Layer 5 of a small transformer language model trained on English Wikipedia (10 layers, counted from 0, width 128).
A neuron's activation on a vector x is SiLU(gate . x) times (in . x), where the dot is the dot product.

Input weights of the MLP neurons that the questions are about. A number n stands for (n - 500) times 0.00068.
n4 gate: 540,460,471,522,430,270,400,319,595,478,500,584,526,590,474,696,492,452,645,596,481,333,541,536,522,645,243,436,693,457,325,645,332,698,544,478,522,401,448,242,373,519,564,402,534,457,366,444,711,365,475,623,293,574,387,633,300,466,511,304,397,589,539,404,216,467,439,576,387,459,379,534,500,354,467,515,184,621,621,245,378,620,574,579,445,673,674,559,463,756,463,441,685,436,418,434,558,155,530,459,386,515,600,515,348,346,511,466,327,260,417,556,529,474,482,318,474,470,203,429,597,601,275,481,422,489,530,444
n34 gate: 474,668,475,385,485,529,456,609,500,327,612,519,405,586,547,452,504,670,581,253,349,441,592,663,367,489,566,403,695,486,753,287,404,423,540,611,581,544,385,445,404,670,459,444,466,429,453,507,455,519,529,445,362,360,597,700,438,474,333,630,656,379,561,880,561,870,629,496,478,445,283,663,553,406,584,404,560,471,316,224,544,347,373,500,551,414,271,378,562,448,625,212,625,410,481,210,597,363,636,448,449,496,654,447,624,489,434,585,541,623,252,437,603,656,464,652,470,402,451,548,489,709,456,435,537,580,394,600
n49 gate: 631,512,281,617,475,648,524,354,472,312,553,446,437,675,669,460,185,488,392,314,384,680,332,398,492,700,647,512,602,380,449,648,323,595,722,379,716,259,552,643,665,432,561,467,471,620,488,488,382,415,547,568,407,488,422,750,386,661,566,500,649,560,539,413,641,339,624,719,480,285,406,432,572,472,424,817,524,516,622,693,619,439,336,737,445,577,333,432,457,883,616,579,536,325,556,353,426,610,748,717,687,360,440,785,696,239,528,584,638,415,520,488,577,585,374,547,604,459,534,371,504,573,591,388,696,586,529,492
n51 gate: 253,415,580,535,545,534,702,243,361,358,552,850,500,683,361,402,784,539,419,624,714,466,324,319,689,238,449,443,391,508,454,447,733,424,321,621,389,610,461,573,526,453,298,303,588,625,559,612,400,587,403,470,439,462,756,641,454,396,341,536,465,334,347,428,371,483,549,613,504,487,456,341,385,563,611,534,796,500,247,751,901,222,434,700,471,487,395,423,432,320,414,343,616,526,569,739,383,773,273,487,700,573,743,434,518,666,594,466,687,487,496,371,521,405,357,613,496,583,265,717,327,626,291,615,568,381,394,629
n60 gate: 633,704,543,512,648,322,314,681,496,275,335,635,641,558,340,516,455,544,551,737,524,468,334,457,611,350,253,741,565,604,395,545,460,308,704,464,492,453,616,421,142,643,540,456,593,354,593,460,600,504,523,385,376,362,337,658,593,341,305,582,406,343,477,410,541,539,382,469,301,610,403,758,451,558,543,627,372,519,722,245,669,420,353,538,550,536,424,405,609,464,346,262,626,448,341,323,566,403,547,385,661,433,673,605,500,762,692,512,600,380,573,354,523,668,656,671,663,399,313,444,408,424,504,385,244,390,342,421
n69 gate: 562,514,435,591,471,392,755,582,747,455,578,442,483,717,459,416,543,440,647,478,413,468,580,623,419,483,507,472,286,361,565,410,486,659,257,461,444,552,433,545,359,451,625,471,529,578,637,433,518,592,397,405,387,566,668,547,713,356,550,438,525,364,514,396,724,466,439,370,541,333,248,504,333,562,674,640,259,638,685,479,361,528,447,439,479,347,344,392,621,559,514,352,367,582,433,333,578,445,570,345,434,602,542,546,664,666,313,374,543,588,400,633,774,532,476,377,560,429,338,320,553,578,705,507,535,727,507,433
n111 gate: 704,561,480,483,761,397,545,508,484,479,492,508,353,492,338,365,419,739,278,559,447,698,475,556,314,578,402,625,387,204,488,602,483,329,622,537,484,402,400,516,421,434,487,399,496,420,496,533,83,703,214,685,525,316,593,588,452,612,517,611,445,520,580,724,526,650,606,649,390,496,471,611,394,306,606,698,546,698,219,500,447,387,653,604,472,475,408,516,415,356,644,614,578,546,673,459,376,500,557,421,537,442,418,404,660,435,316,785,729,949,379,710,249,575,253,500,335,538,663,571,297,650,467,343,397,267,487,529
n193 gate: 396,425,685,681,740,563,324,393,455,622,598,413,342,842,624,421,383,445,387,102,559,466,508,475,643,760,288,313,573,390,549,500,433,475,488,610,462,662,813,412,373,711,509,337,423,683,451,538,517,563,368,609,441,216,640,388,224,344,284,422,522,508,743,625,652,632,439,586,517,533,538,395,820,418,500,374,470,450,338,427,513,381,456,915,508,526,666,345,471,412,454,463,546,308,572,558,774,537,324,167,533,445,696,504,534,645,592,605,411,453,372,567,557,382,760,578,580,393,512,627,538,487,621,409,299,500,616,500
n204 gate: 624,448,591,350,508,488,561,463,361,553,549,337,252,881,540,589,454,727,460,387,520,557,367,571,703,613,436,529,450,461,452,233,325,344,404,692,524,360,533,399,435,297,384,294,359,331,508,581,397,427,579,524,652,609,591,409,528,537,383,466,696,609,242,596,609,739,588,449,428,540,451,662,380,337,508,496,779,488,418,446,794,475,373,571,524,977,768,565,524,435,605,296,585,306,443,472,397,401,488,484,311,257,444,224,421,648,524,273,738,582,582,520,430,365,508,448,605,504,664,549,635,394,432,433,411,396,313,602
n216 gate: 750,455,389,261,347,364,538,504,704,432,492,508,627,394,459,523,516,492,515,547,549,330,421,282,428,421,253,592,531,353,544,473,352,448,451,663,560,511,576,575,629,636,731,631,249,606,633,546,500,428,581,236,393,556,570,558,448,546,667,332,628,354,602,522,597,559,391,459,463,688,281,640,514,455,504,644,557,467,680,434,365,565,507,409,777,504,700,409,489,459,564,630,466,485,356,538,533,740,605,675,466,413,309,366,727,511,579,814,538,412,742,262,427,683,504,404,606,438,493,310,504,797,380,566,654,566,457,651
n250 gate: 405,721,333,525,718,578,393,770,559,507,424,467,493,583,531,599,570,589,298,335,411,436,581,354,731,550,454,525,565,548,455,120,571,353,451,411,160,675,564,592,446,657,573,402,624,531,410,514,529,543,608,336,493,525,483,267,280,471,726,408,482,398,486,542,515,455,614,497,479,376,525,486,618,559,585,564,644,510,706,544,408,442,547,497,250,547,612,617,598,380,415,426,674,388,774,405,587,716,358,407,518,411,606,496,594,595,546,400,558,507,533,585,702,686,587,413,543,493,353,428,321,529,479,665,603,504,533,454
n284 gate: 595,557,688,419,524,423,288,559,666,577,469,468,603,519,678,600,237,527,300,345,319,562,316,383,562,658,630,469,473,440,364,258,396,622,500,566,454,420,636,508,616,620,594,469,401,601,617,756,391,570,338,535,465,604,444,330,432,620,417,440,500,626,481,672,707,318,305,327,633,642,434,504,430,553,634,639,539,466,602,567,534,539,471,515,594,312,261,739,424,723,712,321,542,598,597,446,361,330,692,558,527,512,362,523,339,344,691,403,434,290,390,419,567,399,685,421,577,241,518,267,585,531,290,353,320,607,236,376
n310 gate: 548,371,453,552,558,522,526,651,613,638,349,519,489,680,379,519,565,306,704,527,611,228,470,358,500,731,360,432,678,558,547,339,369,334,389,605,800,375,601,478,609,351,329,367,561,522,464,695,387,414,577,288,383,522,431,332,540,410,550,519,596,396,414,183,546,295,477,467,390,530,428,761,532,624,241,373,523,511,326,485,352,726,649,514,445,462,704,671,555,708,660,577,489,572,552,463,340,372,537,425,662,496,541,542,618,485,614,332,549,477,636,582,442,470,321,409,355,458,419,609,545,263,419,354,619,557,458,313
n4 in: 874,693,489,362,341,515,508,434,515,309,430,704,624,655,579,625,516,561,515,496,420,603,576,721,198,489,436,527,597,378,612,461,577,515,443,346,424,402,419,212,373,312,722,407,574,382,597,734,778,481,530,508,600,682,657,480,612,615,524,504,433,599,552,485,520,594,535,530,470,348,333,443,605,305,530,565,554,616,566,477,519,365,624,482,507,887,570,649,519,367,511,523,641,477,577,390,459,493,466,550,466,592,428,717,730,474,613,515,454,539,353,363,736,346,106,444,420,434,335,562,454,415,500,394,644,292,453,599
n34 in: 307,535,443,719,431,659,539,393,592,422,745,572,546,651,646,558,416,469,356,396,543,364,430,447,473,196,562,417,528,326,561,408,430,504,496,567,671,504,390,539,817,711,663,611,631,413,675,492,512,496,447,461,492,531,626,400,595,680,392,431,516,423,515,716,496,596,355,276,542,391,263,465,455,473,450,535,638,121,639,544,635,512,251,557,435,247,492,694,569,469,628,400,628,567,598,667,394,527,667,610,373,547,674,171,377,504,651,672,338,445,290,461,530,359,504,610,675,365,346,308,582,347,597,597,566,464,564,758
n49 in: 528,492,544,660,538,366,496,376,656,655,450,597,415,528,540,317,555,447,691,811,301,471,378,508,790,610,431,521,492,267,695,437,426,681,528,594,476,444,648,581,316,349,471,537,558,634,393,361,649,471,779,423,549,399,516,450,772,311,655,454,542,484,362,915,386,436,441,416,420,545,608,602,597,356,476,239,405,408,550,233,727,533,675,492,456,512,479,577,685,561,614,440,524,442,459,646,282,656,610,537,346,732,795,363,583,758,500,418,541,545,202,512,343,553,544,715,602,367,753,397,447,451,439,420,597,366,300,598
n51 in: 587,698,541,349,535,537,571,496,332,375,687,302,661,415,500,496,340,270,458,354,471,613,383,602,529,571,339,492,445,630,676,565,907,471,632,265,433,413,407,612,828,525,555,291,564,532,679,672,610,542,541,324,403,317,594,611,168,647,719,517,569,500,452,393,491,709,625,622,401,350,547,508,492,315,533,299,407,315,224,577,392,343,544,650,639,364,254,246,401,413,417,302,400,470,563,579,545,500,208,521,645,433,396,500,445,636,686,718,559,281,547,659,605,639,258,672,496,675,500,534,286,753,508,681,504,466,530,458
n60 in: 661,348,461,707,719,504,390,545,806,579,260,581,413,517,379,531,414,298,452,527,736,592,443,638,548,522,474,593,353,287,788,505,500,509,630,261,719,587,672,683,549,513,487,598,693,521,560,438,504,443,693,491,354,260,521,253,474,429,311,604,242,578,195,535,582,513,355,770,478,199,286,350,542,621,400,452,655,569,781,648,339,340,487,589,805,242,353,509,262,167,474,630,487,629,531,443,252,358,421,443,687,377,653,388,290,600,670,535,411,558,513,298,581,460,767,483,460,634,595,491,553,411,356,224,517,518,284,456
n69 in: 434,686,539,436,469,554,443,674,493,483,548,593,656,441,579,447,368,366,436,621,547,537,333,451,389,661,550,408,685,565,618,621,635,477,493,368,537,669,439,557,419,268,449,743,376,526,389,379,490,395,418,517,517,497,621,503,431,449,421,458,548,577,338,384,296,586,465,631,751,567,510,416,605,507,513,503,548,332,582,493,387,534,596,350,638,510,555,607,500,353,540,444,540,370,608,483,559,543,898,490,730,540,633,449,558,205,463,365,255,598,401,299,490,463,559,333,534,644,639,527,500,564,410,486,670,545,469,399
n111 in: 422,805,439,341,791,475,512,530,475,612,538,620,475,411,496,168,496,496,379,466,454,437,587,618,400,458,446,538,857,265,720,466,667,352,715,450,425,553,370,430,450,479,245,576,611,395,545,559,470,492,533,383,525,392,292,543,377,521,419,431,663,496,806,360,625,332,431,366,529,637,508,504,691,656,512,387,454,619,576,334,566,428,349,387,231,682,428,517,467,442,542,558,816,458,789,264,459,402,421,492,438,462,297,606,202,381,636,416,538,572,356,558,270,912,455,594,387,487,563,344,496,239,446,362,757,671,406,383
n193 in: 526,421,664,473,472,350,182,370,817,540,724,368,631,491,339,593,569,544,646,486,443,403,465,743,704,566,509,379,495,551,678,687,491,557,535,269,306,526,429,188,776,362,590,203,532,359,621,531,840,549,734,487,536,755,375,518,561,647,468,349,646,425,278,627,651,635,737,535,465,667,513,442,454,357,715,496,460,557,540,360,333,625,715,440,509,213,518,204,452,222,213,360,606,442,429,601,448,383,610,624,605,363,346,496,428,592,263,571,625,545,446,372,346,576,709,760,681,581,567,821,558,388,658,377,302,359,473,549
n204 in: 584,313,484,670,362,416,585,410,476,484,541,724,253,449,690,520,529,524,564,292,576,294,484,555,488,649,620,582,479,543,575,761,342,464,396,484,484,432,731,420,500,350,529,673,409,469,409,593,361,411,512,746,337,432,330,715,508,528,641,366,596,552,527,289,438,643,338,413,496,524,377,435,454,631,240,629,418,591,533,422,576,520,642,465,504,128,680,577,456,721,307,655,568,615,334,424,921,378,355,650,676,609,624,561,405,624,532,496,382,675,78,456,504,658,508,378,294,447,283,557,605,496,692,367,440,591,314,532
n216 in: 420,534,625,444,362,393,359,543,605,210,279,667,483,541,382,568,208,359,500,429,398,436,598,353,594,718,589,422,713,334,299,359,376,284,284,621,700,323,457,644,706,466,461,517,605,363,567,534,751,427,261,491,478,602,646,430,479,771,500,615,513,704,702,470,416,353,544,667,470,338,378,410,199,303,296,830,548,403,774,461,313,569,565,512,588,444,539,325,412,675,449,580,628,535,436,555,504,395,760,289,415,376,793,344,369,466,462,603,379,336,261,427,500,651,886,575,384,535,577,504,293,504,521,624,402,513,548,341
n250 in: 228,472,488,480,434,607,552,621,465,516,431,451,425,724,249,413,364,432,329,451,436,580,456,461,488,647,563,625,488,751,656,693,468,441,599,283,333,583,536,389,733,324,606,187,504,442,574,416,310,367,465,500,391,690,453,602,375,556,328,323,434,377,365,287,693,398,734,442,551,528,650,468,276,621,544,348,512,488,496,524,540,355,473,573,562,516,488,691,398,548,265,834,440,691,616,456,574,441,393,432,563,404,674,484,329,516,496,364,508,311,464,715,165,396,610,520,524,183,489,657,472,661,500,541,405,791,569,740
n284 in: 311,327,496,791,558,575,647,560,430,496,496,422,351,685,437,286,656,512,536,238,654,484,623,765,592,639,559,585,164,604,714,287,787,716,469,424,369,708,512,461,516,679,378,792,553,604,578,344,480,700,516,703,613,263,516,561,551,660,471,348,500,421,488,370,475,695,525,547,441,381,625,564,542,594,587,373,480,492,468,565,421,379,402,504,527,440,585,536,535,559,794,770,377,399,592,453,639,632,401,248,417,405,575,334,618,476,516,683,544,665,613,349,458,448,281,418,393,589,433,500,612,657,618,455,488,733,675,293
n310 in: 551,384,400,647,580,686,617,485,346,617,459,413,522,440,399,278,349,635,420,824,591,562,493,521,738,369,467,489,586,592,493,624,599,551,431,482,511,540,390,562,294,368,552,552,601,610,486,386,711,408,611,409,814,231,468,541,385,515,489,534,440,544,514,601,372,608,504,582,594,242,593,247,382,665,529,383,559,518,704,433,438,693,625,369,657,645,797,493,518,504,785,651,416,634,438,307,461,389,460,390,326,460,525,444,377,637,540,584,337,511,426,434,549,566,572,325,383,526,472,552,471,419,224,421,638,553,481,665

Each question shows a token from some text and the vector x that enters the MLP there. A number n stands for (n - 500) times 0.012.

"le": 449,396,361,632,465,503,648,590,524,590,411,461,425,335,593,498,412,666,461,497,547,485,480,478,499,448,538,810,323,578,551,598,429,417,539,443,467,508,504,467,632,606,548,666,631,500,501,526,544,414,539,460,468,388,492,558,274,440,561,427,422,350,438,517,542,597,437,476,419,681,492,662,442,429,497,536,539,572,672,564,598,562,651,608,464,568,627,487,497,557,429,585,480,756,603,572,555,382,451,281,360,367,374,476,240,528,433,518,564,474,356,500,593,561,563,455,451,483,516,328,318,540,604,613,477,424,540,500
Which neuron fires most, and how strongly? n250, at about 1.9

"ub": 370,518,535,422,543,472,460,557,361,474,395,594,471,582,676,490,593,507,520,537,553,406,572,342,578,476,659,455,458,624,547,608,523,396,436,349,559,373,509,385,647,491,547,335,534,637,438,639,727,448,369,458,227,431,418,342,447,400,632,420,364,335,404,582,606,420,389,488,583,590,383,532,575,403,368,550,542,586,387,690,524,526,502,626,434,307,456,507,677,510,403,290,359,394,485,537,551,457,474,420,394,514,473,397,541,537,566,641,360,476,359,331,522,406,450,510,358,539,651,535,559,568,405,541,549,532,467,598
Which neuron fires most, and how strongly? n51, at about 3

" J": 507,511,373,550,286,457,319,553,389,531,428,526,457,513,551,504,638,496,369,488,439,463,700,419,358,531,543,514,525,558,418,454,512,450,472,451,437,662,400,524,652,465,542,494,598,454,449,509,663,575,629,587,592,434,553,402,485,609,605,410,508,434,475,441,467,513,472,503,554,548,318,594,522,474,622,430,702,544,397,479,517,535,325,478,549,483,514,297,574,560,552,582,510,479,390,511,488,505,486,594,451,477,472,686,487,482,458,450,572,542,437,653,359,590,448,503,516,529,624,442,450,525,409,479,657,548,376,465
The two highest activations, in order: n60, n69

"ip": 524,456,433,489,488,657,573,397,504,379,270,322,534,365,581,432,539,489,376,459,465,492,469,461,361,533,565,816,419,568,501,600,603,354,380,429,481,466,484,434,535,612,293,606,539,513,469,647,642,359,493,400,465,509,473,404,531,476,516,395,439,469,411,563,361,440,286,471,615,477,626,651,496,501,583,430,270,511,399,440,484,542,469,519,489,297,467,495,489,328,551,497,419,331,493,576,479,388,518,490,330,632,415,467,395,550,469,542,449,395,311,295,593,193,426,462,286,613,384,430,440,407,624,465,665,414,661,585
Which of these neurons fires most? n250

"in": 627,441,473,705,481,486,418,545,430,552,408,432,478,470,588,572,680,468,519,553,462,371,677,686,589,500,604,532,486,523,406,668,464,609,508,317,646,624,520,456,610,442,274,576,421,520,287,498,637,674,379,462,528,554,531,422,494,457,575,370,369,630,543,550,507,605,514,456,534,516,581,317,593,444,550,469,678,476,517,409,519,408,491,575,237,441,489,348,617,359,414,453,383,626,481,462,554,522,590,589,401,551,448,555,575,476,480,482,473,535,340,502,446,447,465,569,426,492,389,461,404,494,432,557,587,616,527,605
Which neuron fires most, and how strongly? n216, at about 0.26

" de": 643,649,440,563,629,256,396,333,468,512,566,487,394,530,599,571,589,496,435,559,487,495,505,529,307,555,606,451,496,709,650,623,566,489,555,470,489,442,397,614,577,514,530,486,558,631,444,466,475,333,321,474,548,543,442,343,455,573,514,531,456,529,410,474,485,538,557,542,624,392,360,513,546,529,578,579,483,591,476,550,645,427,381,624,446,506,375,515,555,470,392,573,397,337,524,491,367,427,327,344,605,620,318,669,559,615,410,533,406,713,440,393,393,512,542,513,666,398,637,463,647,655,528,439,575,512,401,579
Which of these neurons fires most? n111

"ig": 659,314,480,332,388,461,472,455,343,476,530,391,517,416,576,711,608,606,420,673,616,377,521,580,550,466,450,633,597,500,489,582,433,637,454,421,337,599,453,279,533,410,561,279,674,556,495,437,604,448,431,408,222,512,455,521,633,579,503,642,440,463,433,403,361,431,632,565,674,579,464,557,450,400,472,524,631,586,497,610,553,532,577,381,466,502,519,495,795,607,423,512,382,449,434,601,551,527,459,524,592,487,384,599,611,461,611,566,448,611,634,422,607,421,664,518,429,624,605,392,558,481,566,390,570,489,593,482
The two highest activations, in order: n4, n111

"B": 596,410,535,425,350,569,392,550,490,588,359,345,413,275,492,461,559,632,372,492,654,440,558,493,491,397,587,499,485,464,531,459,538,345,569,420,454,678,431,610,598,436,547,574,564,651,332,633,546,605,498,563,312,474,539,500,442,444,618,553,680,470,363,451,556,433,501,477,535,622,349,413,602,433,554,543,569,516,514,518,531,467,549,362,499,540,403,410,696,434,488,413,535,501,608,410,576,473,419,406,382,541,567,580,215,457,497,510,415,502,467,545,563,408,311,509,510,493,569,530,615,446,447,613,639,686,522,489
Which neuron fires most, and how strongly? n49, at about 0.36

"1": 433,566,496,586,473,405,445,438,360,502,488,433,357,407,717,520,453,476,640,381,663,642,539,364,221,444,455,526,479,552,485,626,751,558,495,445,626,517,496,450,511,528,587,428,593,580,393,658,523,551,615,404,435,459,495,563,411,488,465,511,604,522,354,479,449,527,407,430,532,555,571,271,459,427,536,497,456,632,470,505,431,567,473,479,498,527,538,524,421,553,540,596,328,496,557,447,510,470,548,523,519,466,566,558,419,471,366,407,540,424,318,453,463,523,680,588,465,508,734,505,499,516,407,505,629,462,370,556
Which neuron fires most, and how strongly? n34, at about 0.11

" e": 730,438,460,478,556,467,515,544,362,496,408,570,368,510,576,535,621,577,592,445,536,438,336,581,341,563,512,570,537,677,486,511,379,529,513,480,565,457,338,480,553,600,513,611,563,536,357,511,493,496,446,418,693,447,441,513,555,646,653,760,566,545,442,469,378,327,388,371,645,482,399,580,558,452,598,538,399,563,559,573,428,573,390,616,514,570,369,415,488,524,473,611,390,387,398,526,400,442,586,340,579,506,356,535,576,570,313,660,488,421,508,619,473,442,586,532,604,473,566,456,320,268,434,411,533,375,353,579
Which of these neurons fires most? n250

"ed": 573,545,598,563,409,432,436,664,584,577,332,477,493,474,710,562,468,667,450,475,469,380,561,495,480,501,499,318,507,445,434,566,427,667,469,526,394,567,638,407,571,276,316,647,476,628,288,512,561,602,386,487,574,382,320,457,601,345,346,417,358,461,575,451,507,480,459,398,475,603,466,388,609,518,431,568,508,570,426,671,520,423,530,493,338,531,353,424,574,421,425,479,352,410,492,462,502,496,375,404,255,421,493,514,451,398,539,581,471,504,244,529,293,542,541,592,542,388,503,520,500,356,557,715,657,718,673,493
Which of these neurons fires most? n51

"8": 593,482,428,426,501,406,536,550,297,520,588,536,349,371,684,593,504,614,501,634,517,456,528,405,348,426,559,572,489,530,449,544,753,643,638,525,486,584,544,573,621,647,532,431,573,585,443,438,533,414,563,392,568,468,355,558,339,607,562,459,484,533,342,456,269,545,513,436,565,558,529,509,413,468,471,398,709,487,555,611,421,467,478,399,459,511,526,455,348,585,429,548,432,491,442,528,496,512,635,585,548,446,496,520,553,632,473,410,539,503,352,459,574,426,648,518,589,575,736,481,505,375,527,463,591,591,404,499
Which neuron fires most, and how strongly? n4, at about 0.34

" by": 593,430,465,576,594,480,605,493,483,745,470,499,377,459,688,469,481,552,394,589,451,515,564,339,491,608,587,409,476,574,506,563,657,476,398,361,520,596,513,447,448,494,533,515,528,364,408,430,474,431,558,323,514,537,468,551,674,536,432,612,495,513,531,477,446,492,429,580,594,375,708,589,679,440,648,674,588,648,483,573,539,562,459,720,437,447,607,461,514,568,497,513,443,499,628,499,504,429,550,601,540,591,505,622,485,597,504,464,427,538,484,656,504,600,678,534,460,385,547,543,618,489,327,541,570,539,396,574
Which of these neurons fires most? n49

"K": 725,486,514,561,303,532,436,573,524,528,467,460,450,545,431,551,610,548,325,521,590,467,516,429,471,476,468,601,467,528,661,446,653,637,451,549,578,726,325,560,613,472,472,500,801,545,312,512,657,458,555,537,366,526,418,566,514,389,538,476,435,561,403,376,462,527,406,453,461,558,555,473,598,604,568,566,535,551,516,467,483,604,574,395,486,487,498,491,554,539,440,483,472,249,510,538,481,578,619,463,584,730,589,537,239,549,495,501,469,427,454,487,447,427,584,640,443,580,469,598,638,403,512,714,663,608,483,496
The two highest activations, in order: n310, n216

"v": 589,619,670,518,543,372,446,454,248,295,490,562,613,507,349,637,531,425,472,850,460,621,560,459,596,675,378,699,472,606,541,615,424,496,547,443,563,496,545,625,687,347,603,324,778,459,464,408,537,477,474,435,485,491,443,665,516,502,383,557,782,457,484,479,345,548,299,545,523,580,520,430,544,468,659,507,539,397,535,598,640,332,520,269,444,408,465,486,581,565,451,575,444,619,517,592,486,414,512,511,405,510,624,466,456,616,545,528,491,634,472,521,341,368,527,510,362,760,690,453,526,360,494,582,534,307,515,515
The three highest activations, in order: n51, n60, n284

" the": 433,519,449,491,403,431,526,499,433,279,420,598,409,352,518,523,572,533,525,512,496,648,652,363,552,597,687,569,519,578,676,572,488,454,451,515,489,619,514,438,549,536,379,489,691,510,548,500,473,659,481,323,756,556,553,535,492,386,425,584,567,448,409,529,277,497,453,556,655,399,586,589,617,570,593,683,410,629,525,292,557,551,592,463,484,490,388,507,451,568,591,524,558,577,491,392,493,492,511,462,455,603,415,580,465,500,337,568,470,436,511,395,523,552,741,498,469,459,601,259,567,499,452,466,522,562,546,552
Which of these neurons fires most? n51

" B": 493,459,503,564,458,558,286,545,373,583,364,425,522,287,534,494,632,442,388,492,573,392,571,466,417,418,538,612,496,629,495,526,497,440,509,375,468,564,531,521,595,516,453,436,499,487,439,578,584,535,503,658,469,468,598,436,513,442,584,473,474,543,344,471,333,572,533,416,597,436,398,473,598,469,507,502,439,550,430,518,564,489,460,465,555,495,457,251,631,442,570,529,651,463,568,428,586,486,534,496,461,473,477,607,395,553,434,471,428,488,445,572,553,493,402,508,442,575,632,468,589,419,430,479,543,388,478,488
The two highest activations, in order: n216, n49

" at": 561,502,486,718,605,522,569,674,333,707,410,597,355,525,645,525,602,441,460,514,590,408,480,432,265,602,564,563,613,420,616,477,413,395,650,328,524,456,398,479,434,565,600,402,599,475,493,603,486,367,539,349,776,543,613,397,554,622,471,489,470,570,386,440,452,503,459,537,636,516,683,480,668,483,393,599,429,520,436,432,560,445,483,599,511,511,499,469,383,438,551,340,576,467,607,406,523,464,572,479,500,433,410,637,390,504,447,570,463,494,441,696,701,321,571,634,633,445,609,556,554,567,398,714,537,628,518,572
Which of these neurons fires most? n250

" c": 533,393,488,442,543,455,312,529,159,630,370,537,499,305,548,471,763,559,513,547,594,570,547,471,460,592,548,488,506,641,570,371,447,408,477,465,529,521,472,426,610,546,526,607,587,552,428,560,551,390,456,588,459,528,330,441,565,582,490,433,596,586,363,419,532,542,448,564,573,426,469,517,467,547,471,562,477,551,514,508,450,671,422,554,491,448,455,334,672,560,531,433,460,490,430,513,352,478,393,480,523,496,367,541,600,522,455,678,472,542,454,445,451,513,576,413,537,492,585,516,595,559,538,434,595,524,442,561
Which of these neurons fires most? n250

"W": 751,332,546,509,439,661,409,648,428,607,544,556,440,433,433,531,509,491,389,626,592,547,494,484,423,584,412,601,435,471,527,669,641,415,573,605,593,580,261,550,633,462,698,510,682,573,444,585,540,472,612,476,346,506,498,542,448,474,492,547,574,409,459,591,584,488,476,414,541,619,607,411,601,379,437,633,589,422,578,537,504,546,601,328,560,443,389,419,549,528,423,574,544,354,598,377,577,519,485,351,570,655,560,611,340,576,457,406,471,550,366,397,332,467,527,533,490,575,517,396,460,356,496,411,501,643,477,599
The three highest activations, in order: n60, n111, n284

" and": 441,651,615,595,458,338,457,579,537,465,294,445,493,277,473,443,471,368,382,622,475,590,502,413,375,504,317,573,566,508,608,557,604,473,482,513,388,517,499,456,448,411,555,590,445,667,523,572,536,472,557,411,535,550,502,501,522,561,361,629,405,565,297,513,387,353,509,539,578,506,469,553,652,578,657,578,474,572,459,599,516,602,493,440,374,496,480,463,435,629,366,407,440,597,623,539,529,402,474,370,391,551,436,595,606,611,567,484,469,632,404,651,547,555,645,457,675,543,602,534,398,392,454,412,492,447,387,629
Which of these neurons fires most? n60

",": 558,509,457,564,427,356,484,371,508,587,580,576,586,124,529,499,468,477,523,391,422,533,540,581,264,478,588,527,464,577,644,567,642,481,520,439,505,489,515,476,537,497,566,529,568,511,547,539,496,461,445,462,613,438,437,516,466,532,274,463,366,526,372,605,429,499,567,560,531,481,627,587,521,485,561,663,476,590,496,519,513,446,399,598,307,497,711,502,568,602,466,420,362,452,493,690,478,520,605,461,501,563,565,655,441,491,492,485,438,538,568,586,328,416,574,649,510,431,587,499,578,381,476,596,486,525,409,538
The two highest activations, in order: n216, n310

"r": 526,636,499,519,440,444,378,689,547,569,439,636,571,517,522,470,717,561,513,722,316,477,472,345,540,564,459,552,468,451,321,439,511,470,301,464,430,595,678,572,582,475,578,404,557,603,453,658,470,645,411,609,403,502,356,461,553,646,726,569,599,533,477,516,546,472,471,468,522,600,545,434,477,451,343,490,489,519,519,648,664,563,478,400,497,462,649,425,445,618,519,565,301,498,462,511,349,515,496,467,471,454,689,566,558,463,333,671,518,482,458,652,437,324,518,624,562,457,735,456,489,436,458,537,512,731,545,501
Which neuron fires most, and how strongly? n216, at about 0.73

" as": 575,378,381,608,401,507,483,604,415,588,471,409,427,441,662,451,577,340,501,529,499,552,338,315,473,644,673,378,461,760,677,569,657,386,431,390,656,434,555,428,596,626,630,600,472,463,423,470,466,438,463,486,554,545,491,423,685,492,437,594,426,510,589,595,505,245,573,512,564,552,646,687,588,477,559,473,489,681,583,610,541,537,478,617,431,442,528,495,463,617,521,398,448,453,437,539,613,512,463,567,401,436,514,584,437,590,353,596,534,503,453,599,437,468,540,519,654,610,607,455,646,514,438,537,561,650,516,593
The two highest activations, in order: n4, n49

" ": 534,309,419,656,470,343,389,506,478,447,568,526,506,432,492,557,482,513,477,606,476,436,651,562,452,591,508,609,467,587,564,492,704,505,528,556,487,383,526,490,633,468,559,580,563,543,429,524,613,509,489,478,513,431,538,516,484,586,496,549,370,535,365,421,429,506,364,383,514,535,449,603,458,633,614,528,434,472,617,444,536,534,676,529,382,573,537,560,608,627,532,526,441,541,424,490,494,422,536,528,426,506,550,497,596,480,337,482,456,489,532,624,421,576,410,454,473,490,910,540,482,491,340,566,533,490,505,509
The two highest activations, in order: n310, n34

"s": 683,350,518,567,345,415,525,683,516,448,444,390,412,480,536,601,591,606,562,510,620,392,459,558,477,512,551,605,447,608,629,463,502,493,536,446,330,442,682,427,477,476,633,505,516,457,546,654,463,426,511,520,662,554,338,422,695,590,592,502,547,468,583,417,404,609,523,393,569,498,632,243,347,501,604,514,677,463,480,590,610,507,406,526,537,459,552,394,662,595,474,526,339,405,392,519,326,600,402,326,458,376,490,625,553,443,372,513,759,583,477,528,459,392,608,440,559,468,520,533,458,441,441,648,561,539,420,538
Which of these neurons fires most? n204

"n": 549,426,518,639,473,566,501,618,659,500,495,353,554,502,619,482,476,390,580,646,623,549,447,481,386,510,587,450,439,597,558,680,525,509,400,429,426,489,349,558,490,454,457,618,717,445,624,331,487,575,479,506,437,432,486,301,557,512,455,686,338,293,368,618,494,646,393,573,602,466,548,416,457,415,809,547,504,533,593,421,585,619,618,666,311,343,726,476,577,734,602,564,586,515,570,458,567,426,660,603,505,358,470,590,432,602,494,399,412,564,369,431,430,528,720,639,575,513,582,467,535,629,366,478,520,514,419,475
Which of these neurons fires most? n69

"ir": 546,477,368,742,745,454,554,536,478,429,452,323,361,527,481,590,405,560,444,624,543,581,395,423,447,460,521,519,517,488,560,548,609,434,655,325,276,576,556,596,519,412,709,467,685,378,498,452,670,635,411,485,400,425,454,384,356,509,554,686,594,463,593,499,511,408,639,509,632,671,653,460,588,453,619,541,602,706,421,287,527,448,391,534,528,515,432,480,531,556,491,685,450,538,708,447,533,500,409,416,440,412,366,514,483,424,379,578,628,491,471,550,538,392,596,565,456,347,506,497,421,526,633,557,740,437,335,533
Which of these neurons fires most? n111